Layer 2 of a small transformer language model trained on English Wikipedia (9 layers, counted from 0, width 96).
A neuron adds its activation times its output weights to the MLP's output. To switch it off is to set its activation to zero at one token and run the rest of the model.

Output weights of the MLP neurons that the questions are about. A number n stands for (n - 500) times 0.00074.
n7: 553,411,590,436,492,576,534,474,349,589,594,298,504,370,657,256,574,654,424,465,433,383,441,510,323,620,350,265,257,593,410,594,470,533,531,478,404,273,433,507,371,632,431,446,466,562,610,354,766,437,663,580,631,424,443,392,413,724,634,394,597,602,378,562,501,566,713,375,557,604,523,407,444,803,702,566,294,368,545,706,445,658,537,440,678,523,618,411,746,523,516,469,612,130,440,419
n8: 462,350,549,615,454,484,470,520,430,621,559,498,243,715,584,376,251,628,640,626,258,332,691,421,687,488,357,533,226,471,601,290,458,425,564,539,566,668,480,443,288,723,338,493,539,622,392,494,482,459,436,533,620,372,405,574,477,584,591,672,557,476,615,481,414,385,599,530,689,488,517,635,475,512,547,614,500,529,523,609,459,488,520,376,539,352,634,547,415,734,358,528,501,470,583,579
n11: 628,572,505,660,360,545,386,571,458,583,476,564,412,492,588,572,623,532,580,404,465,473,278,703,439,390,437,512,371,305,551,452,640,505,398,436,538,559,355,356,277,515,288,294,391,484,569,686,690,471,650,531,490,307,471,411,384,474,486,327,578,603,403,557,500,652,458,527,402,596,537,596,718,515,624,484,232,640,502,530,341,504,299,731,435,477,614,444,579,494,581,629,778,498,440,587
n75: 507,627,799,624,630,165,767,441,409,395,402,640,379,339,470,376,249,400,576,617,433,569,319,649,701,417,487,258,488,590,415,279,667,519,432,454,525,516,663,493,529,653,500,638,605,701,429,513,379,553,735,553,387,362,846,693,619,487,473,272,449,374,473,462,623,433,318,532,628,510,458,494,423,456,536,565,389,602,438,555,746,492,464,308,573,117,362,306,651,735,590,345,328,414,509,516
n96: 498,451,540,565,277,384,427,612,373,374,575,613,429,472,512,505,347,451,585,357,635,436,588,725,367,498,351,581,588,612,571,630,456,524,622,525,445,565,380,528,547,343,590,587,421,474,531,492,422,385,428,568,557,464,509,380,502,579,296,602,394,516,720,467,414,493,403,270,415,430,651,521,594,592,367,662,617,306,495,679,608,441,466,560,522,479,491,555,575,686,381,503,147,647,391,667
n106: 460,296,560,333,443,609,643,681,224,487,648,479,422,447,422,539,505,814,411,402,319,597,731,546,257,481,382,236,515,544,619,459,466,612,607,365,538,383,550,449,478,611,434,531,598,595,290,439,481,573,568,449,388,175,811,717,479,812,220,663,375,652,327,409,694,716,683,236,446,617,459,603,371,544,530,188,516,714,361,572,550,377,472,511,447,415,618,571,774,536,629,592,398,307,461,503
n131: 486,322,626,488,702,369,543,555,536,506,158,372,382,569,579,525,487,427,528,527,377,704,396,517,682,669,515,510,309,697,547,345,470,411,349,338,485,770,778,389,579,399,378,362,277,399,629,574,409,282,477,535,356,411,541,426,752,458,604,472,360,202,505,501,601,710,528,640,226,889,554,532,396,254,735,519,568,505,298,566,580,487,240,546,466,453,517,587,760,430,498,762,347,925,440,689
n139: 528,459,371,509,909,586,397,280,587,450,373,430,518,537,670,353,671,614,401,657,650,526,703,374,474,595,648,424,322,599,369,353,301,726,473,611,564,357,236,529,299,402,190,786,520,552,316,617,183,801,512,587,667,860,443,564,662,623,560,508,350,441,536,337,291,734,683,652,418,318,198,318,426,447,467,419,269,536,711,253,827,134,590,456,573,286,679,563,526,699,358,582,678,612,422,424
n143: 560,484,564,361,411,439,590,672,740,305,385,568,363,359,668,338,313,506,724,522,530,665,410,446,559,448,436,615,475,804,450,443,638,526,518,537,458,398,498,328,547,651,471,504,609,508,509,490,664,404,558,365,470,605,287,618,475,427,319,448,646,420,295,404,562,709,464,436,435,441,616,557,523,494,567,504,491,443,561,552,510,295,465,311,331,441,546,627,435,557,586,681,532,381,407,709
n189: 442,579,411,374,590,475,47,638,376,446,662,430,506,553,570,485,476,447,409,885,472,659,525,654,333,551,262,456,495,338,132,452,416,741,490,490,414,755,489,594,514,558,806,281,500,269,664,498,454,538,605,471,422,370,545,476,369,855,482,719,365,517,750,589,689,529,25,545,785,608,265,621,297,752,494,440,599,383,525,503,401,481,355,454,810,386,349,415,686,478,575,650,301,439,353,727
n247: 530,420,498,466,564,520,484,587,717,435,457,415,630,524,403,353,351,299,610,540,374,621,670,273,699,245,613,584,491,541,428,394,250,506,596,312,699,214,642,375,590,567,720,409,412,174,342,747,496,572,269,392,463,614,246,684,457,591,752,550,747,489,345,537,501,919,682,527,308,406,286,428,818,476,400,534,440,496,505,471,378,414,417,495,213,693,483,568,600,533,848,655,502,673,611,534
n248: 428,446,540,284,386,504,508,674,535,608,593,577,580,606,541,592,370,584,602,500,582,584,471,488,567,410,300,468,439,620,482,594,368,494,638,434,522,428,479,404,576,335,432,519,494,506,688,448,510,556,478,433,515,456,574,448,523,426,587,524,497,512,501,598,519,608,523,385,645,560,475,614,477,347,284,575,522,432,218,654,405,370,569,540,475,179,448,298,694,647,351,446,540,634,614,749
n271: 688,529,504,530,601,501,440,350,658,525,344,518,568,626,554,562,514,562,383,503,466,393,544,374,385,483,398,686,517,446,689,390,574,683,552,476,510,404,553,461,420,489,746,504,256,325,597,552,505,617,241,437,548,508,480,324,640,465,580,432,363,737,277,292,522,484,415,446,269,475,470,577,483,577,592,308,514,457,511,448,393,404,772,765,556,660,566,461,432,415,571,308,719,488,534,529
n288: 545,469,627,339,473,608,442,753,218,559,532,448,526,515,354,613,541,392,717,431,497,516,351,429,489,381,433,393,724,573,419,318,497,707,461,657,737,394,178,736,598,596,476,553,673,554,437,338,660,692,343,543,171,493,211,476,775,539,455,297,365,645,389,635,732,539,469,404,404,334,353,528,400,508,594,526,599,370,361,443,725,760,430,417,439,589,299,547,412,529,602,695,468,435,474,517
n296: 629,412,798,320,536,353,408,219,664,425,506,424,362,382,503,346,465,628,640,639,422,412,585,406,524,523,478,237,389,652,426,359,266,561,555,494,540,727,489,555,395,446,432,624,506,384,752,424,558,519,508,390,621,542,886,638,652,502,557,565,407,584,414,577,630,524,544,600,569,406,270,480,424,534,515,476,633,655,559,599,575,374,626,319,353,322,558,621,542,460,686,493,592,422,437,404
n316: 657,560,561,508,740,764,415,519,363,599,676,546,596,601,275,631,509,574,543,344,561,576,498,594,567,390,603,406,365,494,284,416,480,494,506,576,288,677,443,382,413,297,463,653,590,618,688,717,540,352,480,672,514,367,715,414,635,320,593,425,425,432,259,705,306,608,292,619,469,468,319,664,516,529,418,361,593,574,460,428,371,771,619,704,354,625,357,334,433,573,365,407,452,596,476,452

Each question names a token from some text and the token that comes next. It shows the activations a of the neurons there, in the order above. A number n stands for (n - 500) times 0.0023.

Then comes g, the gradient of the next token's log-probability with respect to the MLP's output, scaled to length 1. A neuron's effect is roughly proportional to its activation times (output weights . g). A number n stands for (n - 500) times 0.00093.

" appeared", then " in"
a: 427,437,459,428,560,443,438,443,499,444,428,651,450,441,456,548
g: 600,425,619,507,620,545,316,535,476,644,605,472,590,459,689,253,463,486,325,202,569,557,442,532,472,463,615,531,503,458,575,519,372,363,374,283,496,452,545,367,427,511,412,382,444,412,523,324,524,588,492,480,554,483,539,688,258,527,623,587,557,468,529,442,574,398,687,670,524,486,433,448,561,738,553,576,651,708,688,558,459,330,395,556,416,405,441,499,651,583,290,584,594,517,343,590
Which neuron, switched off, lowers the next token's probability most? n288

" title", then " role"
a: 437,427,440,472,549,426,430,430,632,426,490,444,427,427,427,500
g: 634,399,521,458,261,572,612,441,463,569,581,337,416,393,444,646,496,514,578,519,417,683,484,471,336,501,380,674,362,466,497,439,447,417,608,576,362,497,477,488,439,532,811,332,380,458,626,461,577,540,503,662,599,280,583,439,635,599,578,362,416,323,330,604,597,505,391,839,456,435,339,663,517,661,407,637,379,471,481,470,616,602,515,511,535,600,425,499,343,598,488,349,544,610,519,495
Which neuron, switched off, lowers the next token's probability most? n139

"yp", then "ress"
a: 454,428,437,438,447,489,427,461,480,476,467,427,470,486,473,445
g: 380,619,557,512,413,292,518,509,531,684,499,669,624,600,513,467,281,573,160,537,286,585,476,261,452,452,421,397,711,457,681,464,570,652,394,527,566,531,531,491,648,494,660,423,781,599,370,388,474,477,363,497,505,606,468,529,687,452,602,415,502,474,383,666,338,421,475,522,405,649,590,492,526,328,547,500,368,523,382,338,590,548,459,516,500,557,402,592,379,504,548,543,431,480,653,587
Which neuron, switched off, raises the next token's probability most? n75

" flat", then "land"
a: 430,485,433,496,507,483,427,446,481,441,428,428,435,454,438,539
g: 358,574,498,544,355,376,649,314,592,783,337,456,597,491,586,493,274,573,639,600,400,531,517,481,458,438,509,323,355,573,512,595,619,494,659,491,338,383,471,607,558,421,675,406,494,612,412,482,518,437,301,471,527,630,598,612,476,343,496,385,480,454,599,609,332,697,383,641,499,461,371,577,461,392,251,703,627,592,608,528,477,557,635,320,563,553,525,567,351,404,443,671,414,510,472,577
Which two neurons, each switched off alone, lower its probability most, in order? n11, n7

" of", then " "
a: 466,523,465,447,427,468,454,468,430,453,460,430,430,427,466,426
g: 648,555,502,528,479,557,454,519,431,502,384,392,426,449,522,514,518,608,459,666,565,470,581,828,564,765,383,457,376,480,348,559,680,366,447,579,542,237,591,548,336,501,481,510,596,436,502,558,553,657,589,475,626,418,538,681,171,436,556,413,497,595,493,614,468,595,374,423,535,343,309,650,500,629,538,444,438,407,479,651,455,446,443,455,505,534,360,550,648,553,658,338,464,500,344,253
Which neuron, switched off, lowers the next token's probability most? n131

" town", then " on"
a: 437,428,428,479,575,469,466,439,707,426,436,449,491,427,428,427
g: 605,444,520,560,404,571,687,515,378,565,419,261,519,595,678,677,514,529,399,528,382,609,563,495,427,482,473,609,406,570,516,498,524,431,477,474,375,436,577,562,548,324,409,388,635,592,398,492,629,410,654,381,218,608,520,577,425,485,479,369,473,406,425,409,618,465,536,463,601,500,418,509,422,477,430,457,499,678,482,510,455,403,578,273,454,580,302,778,712,824,329,427,555,511,488,753
Which neuron, switched off, lowers the next token's probability most? n143

"or", then "ous"
a: 426,441,431,561,426,490,512,426,598,451,482,433,455,473,493,437
g: 533,432,412,364,331,342,399,660,361,488,366,361,398,544,579,644,400,429,576,552,676,289,354,699,582,623,635,588,558,652,524,470,433,430,506,563,213,470,582,361,359,582,585,433,332,537,671,414,469,527,628,534,774,497,529,630,605,555,517,412,492,389,658,321,607,392,548,471,431,447,429,571,442,404,431,520,529,512,433,752,437,545,495,569,492,471,451,485,600,450,757,365,446,582,467,640
Which neuron, switched off, lowers the next token's probability most? n139

" ", then "0"
a: 466,429,483,457,431,435,456,474,436,436,589,427,427,647,431,435
g: 613,470,521,572,458,375,630,504,471,435,328,293,443,450,496,432,581,617,571,516,413,492,623,435,506,624,606,431,397,451,405,446,468,577,576,545,541,579,465,445,724,432,491,719,494,440,315,439,474,549,268,381,472,460,600,474,617,354,405,724,595,235,527,477,594,488,656,522,410,361,587,599,577,278,535,695,444,237,532,579,627,618,504,490,350,677,744,582,502,346,611,638,434,471,410,435
Which two neurons, each switched off alone, lower its probability most, in order? n189, n247

" Jun", then "cos"
a: 431,633,434,477,444,463,451,485,459,460,440,451,427,431,432,431
g: 440,351,672,518,523,551,304,371,542,588,481,381,639,333,398,596,511,516,543,670,424,255,505,450,402,529,427,419,449,481,461,552,644,532,521,373,393,566,408,528,566,334,224,442,433,520,586,760,459,638,583,692,480,587,383,551,545,501,435,625,331,571,469,500,734,478,235,384,731,498,479,588,353,621,409,363,671,530,536,441,480,603,572,671,583,665,569,539,504,562,503,362,450,538,491,395
Which two neurons, each switched off alone, lower its probability most, in order? n247, n143

" become", then " an"
a: 431,427,438,426,446,437,438,447,476,432,529,451,430,461,475,640
g: 577,587,529,584,376,573,400,414,505,633,504,446,608,739,570,478,475,446,405,705,127,487,495,399,592,471,415,416,460,646,406,472,495,630,590,508,659,518,427,529,474,696,604,581,499,354,572,492,543,492,528,411,592,629,516,616,613,305,552,508,512,402,472,290,362,493,626,391,616,438,408,568,668,520,495,610,327,482,328,390,544,478,145,687,460,258,615,509,468,585,468,520,451,474,507,558
Which neuron, switched off, raises the next token's probability most? n8

"ist", then "ical"
a: 426,445,461,510,544,490,441,465,507,460,489,429,430,461,688,428
g: 600,416,430,600,655,497,665,516,390,758,329,670,378,466,325,486,433,382,397,703,490,533,473,615,553,326,590,469,580,569,528,363,413,487,512,323,406,609,372,406,376,548,488,570,469,497,526,560,624,298,379,477,704,638,517,743,452,543,605,613,568,427,520,567,492,428,542,572,474,549,482,544,357,606,435,432,465,577,592,339,667,493,264,509,513,657,458,424,614,428,538,633,379,254,278,584
Which neuron, switched off, lowers the next token's probability most? n248

" and", then " Love"
a: 427,458,440,428,427,426,452,432,426,470,434,427,535,453,426,429
g: 434,497,504,437,356,517,645,532,560,647,674,377,533,419,384,656,720,491,499,479,349,522,533,454,315,377,622,414,593,666,387,370,410,341,447,549,424,511,443,751,517,550,661,574,645,427,654,216,468,701,416,578,625,563,371,553,609,602,349,546,423,420,471,490,557,557,265,620,646,545,469,425,480,548,545,417,425,491,567,323,578,610,602,460,586,526,621,422,293,398,361,553,282,514,566,483
Which neuron, switched off, raises the next token's probability most? n288

" dom", then "es"
a: 437,497,426,468,608,466,448,458,467,477,444,427,426,492,449,474
g: 521,556,455,737,661,609,564,632,568,501,592,438,621,470,507,513,538,459,316,452,600,593,554,445,539,446,593,676,526,729,269,518,424,555,412,476,621,325,534,443,537,417,395,584,457,645,506,425,335,485,652,279,181,449,467,489,350,722,520,586,511,455,450,227,468,530,663,555,634,321,539,560,610,616,331,383,548,419,507,537,409,505,527,424,477,604,566,417,523,253,421,503,603,588,388,461
Which two neurons, each switched off alone, lower its probability most, in order? n296, n11

" also", then " increasing"
a: 451,431,466,446,440,428,428,485,434,438,457,457,427,455,452,517
g: 485,153,606,627,544,616,419,602,388,529,398,320,311,406,665,659,452,397,543,494,373,517,408,364,597,509,585,647,590,508,379,609,532,548,454,398,365,620,637,533,494,403,499,569,425,539,713,675,616,488,694,399,318,480,639,612,537,462,543,540,582,395,486,481,416,495,534,487,375,429,553,353,539,540,590,557,693,491,588,546,459,181,381,459,491,473,577,399,631,504,592,396,659,258,522,457
Which neuron, switched off, raises the next token's probability most? n131

"A", then "ST"
a: 444,430,441,474,427,491,429,471,433,488,589,432,535,426,426,478
g: 586,635,418,433,452,687,538,527,549,658,400,304,615,568,573,548,434,326,403,425,823,590,457,469,430,551,345,554,463,567,479,403,750,500,486,668,346,353,350,420,389,566,486,560,458,636,529,567,604,465,666,651,269,480,559,497,417,331,727,554,463,424,457,576,593,352,521,619,312,374,486,393,634,335,327,441,506,627,412,481,380,408,412,479,540,460,550,512,433,505,683,546,448,649,602,567
Which neuron, switched off, lowers the next token's probability most? n296

"-", then " Dem"
a: 447,434,426,786,478,426,438,433,489,427,968,438,473,449,467,461
g: 487,483,547,378,656,675,428,381,520,487,602,540,422,678,557,461,398,379,502,638,440,525,579,562,656,301,448,517,531,250,430,325,420,533,354,687,517,275,456,489,282,554,700,556,508,455,519,675,448,652,418,393,575,566,627,475,510,611,358,527,348,494,460,435,440,424,588,383,370,556,618,615,533,538,426,396,361,553,601,340,471,528,500,689,408,562,500,503,579,523,708,450,493,326,848,507
Which neuron, switched off, lowers the next token's probability most? n247

" to", then "ler"
a: 435,452,427,447,470,443,444,443,444,431,474,445,426,463,466,460
g: 560,159,513,568,409,311,473,448,585,618,364,395,543,377,480,526,468,410,618,382,420,412,491,519,590,519,732,416,684,540,475,581,569,487,514,327,348,405,599,461,699,489,696,467,830,517,540,650,482,564,591,467,545,607,388,424,392,428,373,503,456,510,669,413,504,624,504,563,424,493,415,673,475,446,624,451,662,594,530,397,409,598,621,287,681,445,529,385,370,538,568,462,353,340,603,434
Which neuron, switched off, lowers the next token's probability most? n11

" the", then " north"
a: 426,426,508,471,442,426,477,447,440,429,448,427,441,451,426,443
g: 422,428,623,550,437,378,439,329,548,680,419,385,585,458,365,361,467,474,634,361,556,443,532,561,517,554,727,310,411,491,427,485,582,621,555,372,343,500,467,477,706,335,511,742,707,595,348,549,314,403,556,484,490,569,627,384,492,586,657,533,505,448,518,345,430,570,496,446,699,449,533,706,466,604,389,591,505,491,380,654,517,510,533,349,523,508,345,572,551,684,677,386,681,440,315,323
Which neuron, switched off, lowers the next token's probability most? n271

"ow", then " stand"
a: 517,597,427,438,432,458,472,439,569,453,430,427,451,448,460,627
g: 493,421,798,476,431,507,375,457,550,445,564,384,417,396,537,528,977,589,509,341,454,572,622,415,702,395,502,548,438,366,369,256,549,329,530,313,461,571,624,482,504,458,373,522,542,595,470,653,373,611,434,436,450,518,473,407,312,553,748,435,660,388,417,568,640,482,472,538,551,559,498,572,576,514,426,434,527,516,351,394,356,525,545,610,388,643,632,622,519,539,557,513,534,397,534,445
Which neuron, switched off, raises the next token's probability most? n247

" Another", then " ran"
a: 428,427,426,481,488,831,429,435,451,433,567,433,428,427,447,475
g: 412,633,606,277,575,552,348,516,375,288,659,628,615,630,636,394,484,625,544,362,686,475,505,636,572,433,374,672,497,506,415,612,541,595,690,453,651,483,406,455,424,509,502,620,342,448,337,641,530,470,398,461,314,468,502,255,560,524,565,625,513,517,370,616,434,522,667,570,526,437,553,472,323,591,440,651,369,616,404,509,265,495,497,582,506,535,244,526,668,467,552,574,384,320,524,446
Which neuron, switched off, lowers the next token's probability most? n106

"z", then " appeared"
a: 468,509,433,427,427,480,445,485,521,484,479,462,463,462,460,443
g: 468,838,585,561,568,490,493,514,381,383,527,500,311,592,298,789,518,664,257,389,390,396,544,527,539,476,614,587,624,477,469,643,505,463,429,672,585,224,352,560,577,356,379,431,527,381,583,410,551,503,589,529,481,444,463,355,392,504,420,648,474,427,450,582,502,599,375,600,685,318,645,329,379,475,509,473,475,565,565,422,601,635,369,520,518,619,595,713,525,495,530,415,381,427,520,559
Which neuron, switched off, lowers the next token's probability most? n131

"enc", then "iano"
a: 471,511,446,458,440,490,426,493,429,443,489,431,459,479,437,429
g: 645,311,541,550,402,439,354,535,590,414,522,509,364,305,529,558,451,675,358,637,568,596,606,374,495,510,506,500,540,403,758,620,621,650,481,598,545,614,574,290,528,424,647,454,448,426,633,361,594,676,476,611,372,660,465,529,375,394,643,280,506,589,482,585,623,499,585,381,265,457,548,301,584,384,307,486,498,520,405,423,706,678,553,542,459,424,609,489,394,353,399,377,537,439,474,607
Which neuron, switched off, raises the next token's probability most? n271

" (", then "2"
a: 442,470,537,454,426,459,433,428,433,430,436,458,427,531,432,468
g: 306,556,573,544,492,799,497,380,508,520,621,518,470,529,496,322,547,552,458,507,395,621,569,559,494,581,451,374,402,726,331,553,396,285,480,385,602,432,538,590,616,564,320,472,459,680,466,766,481,625,297,458,544,462,351,435,455,517,334,655,523,573,498,520,651,674,316,467,714,523,353,653,463,472,496,406,611,545,494,462,400,396,491,333,487,531,470,640,446,778,445,446,337,507,428,536
Which neuron, switched off, lowers the next token's probability most? n271

" Native", then " Hawai"
a: 448,435,432,433,639,498,680,807,497,427,450,442,454,428,452,447
g: 693,622,596,604,398,422,653,778,639,425,572,441,485,423,401,575,498,463,615,462,529,366,402,512,430,555,482,399,511,414,316,527,433,436,634,507,351,492,181,497,485,298,637,261,508,383,622,596,718,442,597,340,453,517,542,584,593,448,346,511,517,405,606,668,638,548,530,545,385,447,358,472,640,541,556,582,468,545,382,679,479,666,362,421,742,499,404,442,502,623,460,340,571,464,448,444
Which neuron, switched off, raises the next token's probability most? n139

" that", then " was"
a: 426,442,446,454,549,427,445,426,472,454,427,735,428,427,430,709
g: 587,711,435,570,590,457,494,633,536,479,520,547,548,724,635,467,294,431,380,582,669,579,441,550,550,398,367,404,591,639,672,563,433,636,355,542,555,593,410,314,334,586,325,527,398,460,420,401,552,491,586,471,464,645,445,632,509,526,523,554,604,458,668,413,315,517,691,397,471,424,663,424,557,391,440,274,593,389,541,761,391,452,399,622,550,379,280,384,425,538,526,431,323,408,669,503
Which neuron, switched off, lowers the next token's probability most? n248

"J", then "un"
a: 427,559,465,473,427,474,441,426,430,442,435,431,480,449,457,457
g: 520,479,460,350,413,580,654,578,486,385,425,502,544,636,436,631,478,446,607,463,634,473,385,194,416,477,678,395,513,418,205,403,542,439,328,697,329,480,486,465,364,571,519,388,620,624,648,569,415,464,582,318,423,622,667,665,482,378,233,416,424,480,583,488,716,476,569,686,451,492,505,603,489,456,652,410,437,527,442,593,488,570,597,477,430,491,605,471,533,420,693,448,595,443,748,515
Which neuron, switched off, lowers the next token's probability most? n96

" youth", then "ful"
a: 426,430,430,454,482,459,467,477,733,443,480,463,500,428,458,426
g: 501,523,540,512,521,355,539,515,540,660,454,649,426,405,352,488,356,420,616,661,502,422,299,413,588,478,694,432,397,476,411,469,765,663,351,488,361,496,391,460,480,557,626,559,712,283,558,636,414,357,676,505,411,495,419,648,533,504,452,699,373,449,585,308,486,627,345,476,434,648,515,602,533,528,509,289,598,456,530,515,783,444,480,464,521,502,562,174,527,491,531,501,608,397,537,557
Which two neurons, each switched off alone, lower its probability most, in order? n143, n7

"-", then "act"
a: 433,426,427,686,451,427,433,426,456,426,442,435,606,427,433,456
g: 655,642,416,562,574,299,364,521,462,492,611,524,612,512,514,672,540,447,371,629,415,555,436,283,324,461,303,562,557,387,489,439,439,596,615,630,439,655,360,696,463,458,422,425,684,540,705,478,568,553,628,634,534,544,866,516,546,462,518,374,430,666,497,497,357,451,375,374,483,555,532,404,554,422,274,315,632,512,424,443,499,697,421,594,600,288,587,424,421,405,427,485,498,498,507,468
Which neuron, switched off, lowers the next token's probability most? n247

",", then " Florida"
a: 452,579,518,468,426,472,433,463,573,435,427,451,470,703,449,438
g: 403,272,644,427,408,505,411,452,391,552,540,409,529,546,404,536,661,525,642,253,522,485,347,421,448,599,657,512,462,519,398,311,496,502,630,525,270,542,465,682,696,310,607,617,531,671,649,485,370,382,700,622,546,581,482,383,497,506,618,505,294,478,565,476,615,647,217,417,541,600,309,506,407,547,398,648,499,765,528,445,523,617,550,416,495,496,468,556,429,496,442,631,550,495,370,499
Which neuron, switched off, raises the next token's probability most? n316

".\n\n", then "=="
a: 524,447,461,437,544,496,443,444,427,442,432,427,431,427,459,487
g: 537,527,628,353,412,666,488,489,594,582,460,343,378,345,694,527,493,434,418,436,537,452,500,676,337,557,311,660,585,640,594,534,305,515,568,463,447,536,354,380,429,646,398,429,568,715,387,520,298,731,540,663,394,445,402,368,450,647,597,627,546,535,404,606,422,623,605,539,425,595,456,472,425,473,509,572,346,576,533,537,386,503,440,303,515,550,463,873,339,370,552,541,410,566,533,447
Which neuron, switched off, lowers the next token's probability most? n75

"ifer", then "."
a: 427,459,429,427,446,496,470,452,466,484,483,437,426,472,497,546
g: 395,675,338,308,612,515,439,507,388,364,442,697,652,513,563,637,542,365,375,349,555,437,535,271,677,709,488,507,604,537,660,794,447,498,565,555,550,402,335,404,508,478,228,591,639,478,475,524,423,493,483,393,492,485,558,491,529,498,518,626,724,390,519,227,410,554,599,613,445,431,517,472,515,511,521,416,695,414,558,436,333,489,573,390,378,525,531,605,695,530,392,524,488,582,540,344
Which two neurons, each switched off alone, lower its probability most, in order? n75, n11

",", then " however"
a: 566,586,763,448,446,442,427,449,506,460,450,472,439,576,435,428
g: 479,531,394,611,435,377,481,516,616,511,473,544,506,574,510,526,403,606,510,733,537,481,426,587,430,624,489,620,512,592,460,629,617,457,474,405,608,647,507,307,396,529,366,265,489,459,449,416,614,652,452,397,423,331,640,468,331,418,496,501,493,818,637,499,494,349,673,460,330,680,635,555,582,264,678,271,483,357,364,405,579,414,443,320,498,524,638,588,449,709,594,391,544,415,506,525
Which neuron, switched off, lowers the next token's probability most? n11

" B", then "res"
a: 473,474,426,455,441,450,476,466,428,469,460,430,440,428,428,496
g: 351,503,561,577,466,425,569,598,488,571,597,285,756,295,485,321,681,526,485,499,354,437,560,406,433,239,648,347,694,753,287,470,398,592,596,312,536,457,472,487,531,456,339,455,533,470,489,472,427,597,269,493,379,481,627,574,628,339,515,427,597,551,510,446,373,544,483,502,575,440,525,439,331,503,656,661,449,588,537,557,528,555,469,542,750,501,669,464,459,545,581,393,714,530,544,475
Which neuron, switched off, lowers the next token's probability most? n96

"cos", then " ("
a: 441,500,435,479,428,432,440,464,448,490,468,540,442,426,463,441
g: 436,639,378,611,587,606,467,679,601,414,347,477,557,520,454,419,470,418,363,424,486,647,496,551,415,463,459,704,416,740,463,697,584,736,331,450,726,348,419,438,444,470,401,736,444,501,489,467,491,710,472,534,418,339,621,539,439,623,404,320,629,565,427,443,367,441,598,485,573,539,575,476,551,490,542,391,561,335,619,474,507,478,519,570,438,650,317,330,574,713,327,613,301,436,446,407
Which neuron, switched off, lowers the next token's probability most? n296

" sw", then "amp"
a: 457,657,458,439,457,429,454,426,437,426,442,663,442,470,474,491
g: 681,419,559,411,661,674,343,424,653,549,503,677,416,748,560,352,600,530,570,470,421,410,467,525,357,501,542,603,352,385,396,366,455,281,715,437,605,496,608,658,541,508,574,698,641,601,476,486,442,383,355,537,575,612,525,618,442,417,492,307,308,614,523,516,535,167,463,440,571,442,529,347,410,608,543,616,494,702,604,501,515,503,442,346,383,403,478,424,498,385,484,400,491,609,482,614
Which two neurons, each switched off alone, lower its probability most, in order? n8, n106

"s", then " der"
a: 437,567,440,654,524,427,428,426,460,493,428,538,437,426,462,449
g: 386,620,678,639,607,516,405,426,546,430,416,236,451,442,576,483,413,417,492,533,461,396,718,465,522,495,552,503,325,667,372,602,690,576,450,452,328,478,523,809,543,585,736,580,685,455,523,536,556,526,558,445,316,512,458,397,500,582,376,424,456,603,290,438,570,640,565,318,523,484,629,525,618,535,410,344,651,400,315,377,628,326,417,359,546,362,587,462,521,568,573,444,461,661,578,436
Which neuron, switched off, lowers the next token's probability most? n75

" time", then " acquired"
a: 439,427,462,459,513,435,426,485,789,456,451,435,428,428,431,540
g: 408,757,499,557,475,515,360,418,590,397,469,630,456,709,550,640,534,489,479,491,627,338,585,303,421,613,425,386,512,547,561,464,413,431,285,522,580,645,379,473,511,510,672,440,424,525,323,429,531,503,549,452,528,760,693,314,429,482,444,525,458,652,483,533,598,430,591,436,314,493,715,565,608,507,266,273,417,450,546,364,407,555,316,473,572,567,482,631,382,525,792,608,440,532,547,491
Which neuron, switched off, raises the next token's probability most? n143

" Il", then "t"
a: 433,483,427,460,427,429,440,488,466,443,429,430,426,435,426,429
g: 527,248,501,530,434,471,594,374,506,636,211,479,446,371,465,494,656,515,557,628,402,398,434,695,530,397,656,552,448,707,547,515,570,426,681,527,325,605,503,473,480,545,377,610,602,523,373,623,441,446,324,564,476,432,305,677,447,237,623,456,398,545,595,568,373,673,255,578,419,552,348,482,391,374,528,486,577,582,660,620,365,598,476,533,609,614,546,398,526,586,704,533,482,525,400,501
Which neuron, switched off, raises the next token's probability most? n131

"water", then " when"
a: 482,470,429,431,497,485,495,441,512,494,449,427,426,454,429,751
g: 312,478,475,492,708,412,462,572,518,356,369,395,424,623,407,527,414,453,559,451,491,555,367,596,594,573,560,508,276,693,316,692,511,681,487,591,669,375,458,550,490,573,263,490,431,499,326,551,484,400,686,501,444,499,522,437,472,703,416,648,359,434,346,477,510,402,710,359,611,476,782,519,517,505,445,505,455,433,454,526,515,455,704,490,510,534,491,319,762,614,417,634,600,398,387,560
Which neuron, switched off, lowers the next token's probability most? n271

" population", then " of"
a: 480,503,426,492,498,459,518,488,603,452,456,440,449,428,441,431
g: 345,455,630,638,665,404,565,482,465,524,446,498,406,418,489,634,378,478,506,670,538,435,402,597,542,495,690,387,434,427,365,313,576,545,531,488,550,527,627,453,640,350,655,353,472,303,495,532,297,357,551,680,740,467,608,538,542,535,611,513,379,502,441,478,518,393,395,455,375,548,595,506,488,576,381,632,733,424,409,311,579,390,490,530,462,527,585,324,804,441,324,501,764,576,377,532
Which neuron, switched off, lowers the next token's probability most? n288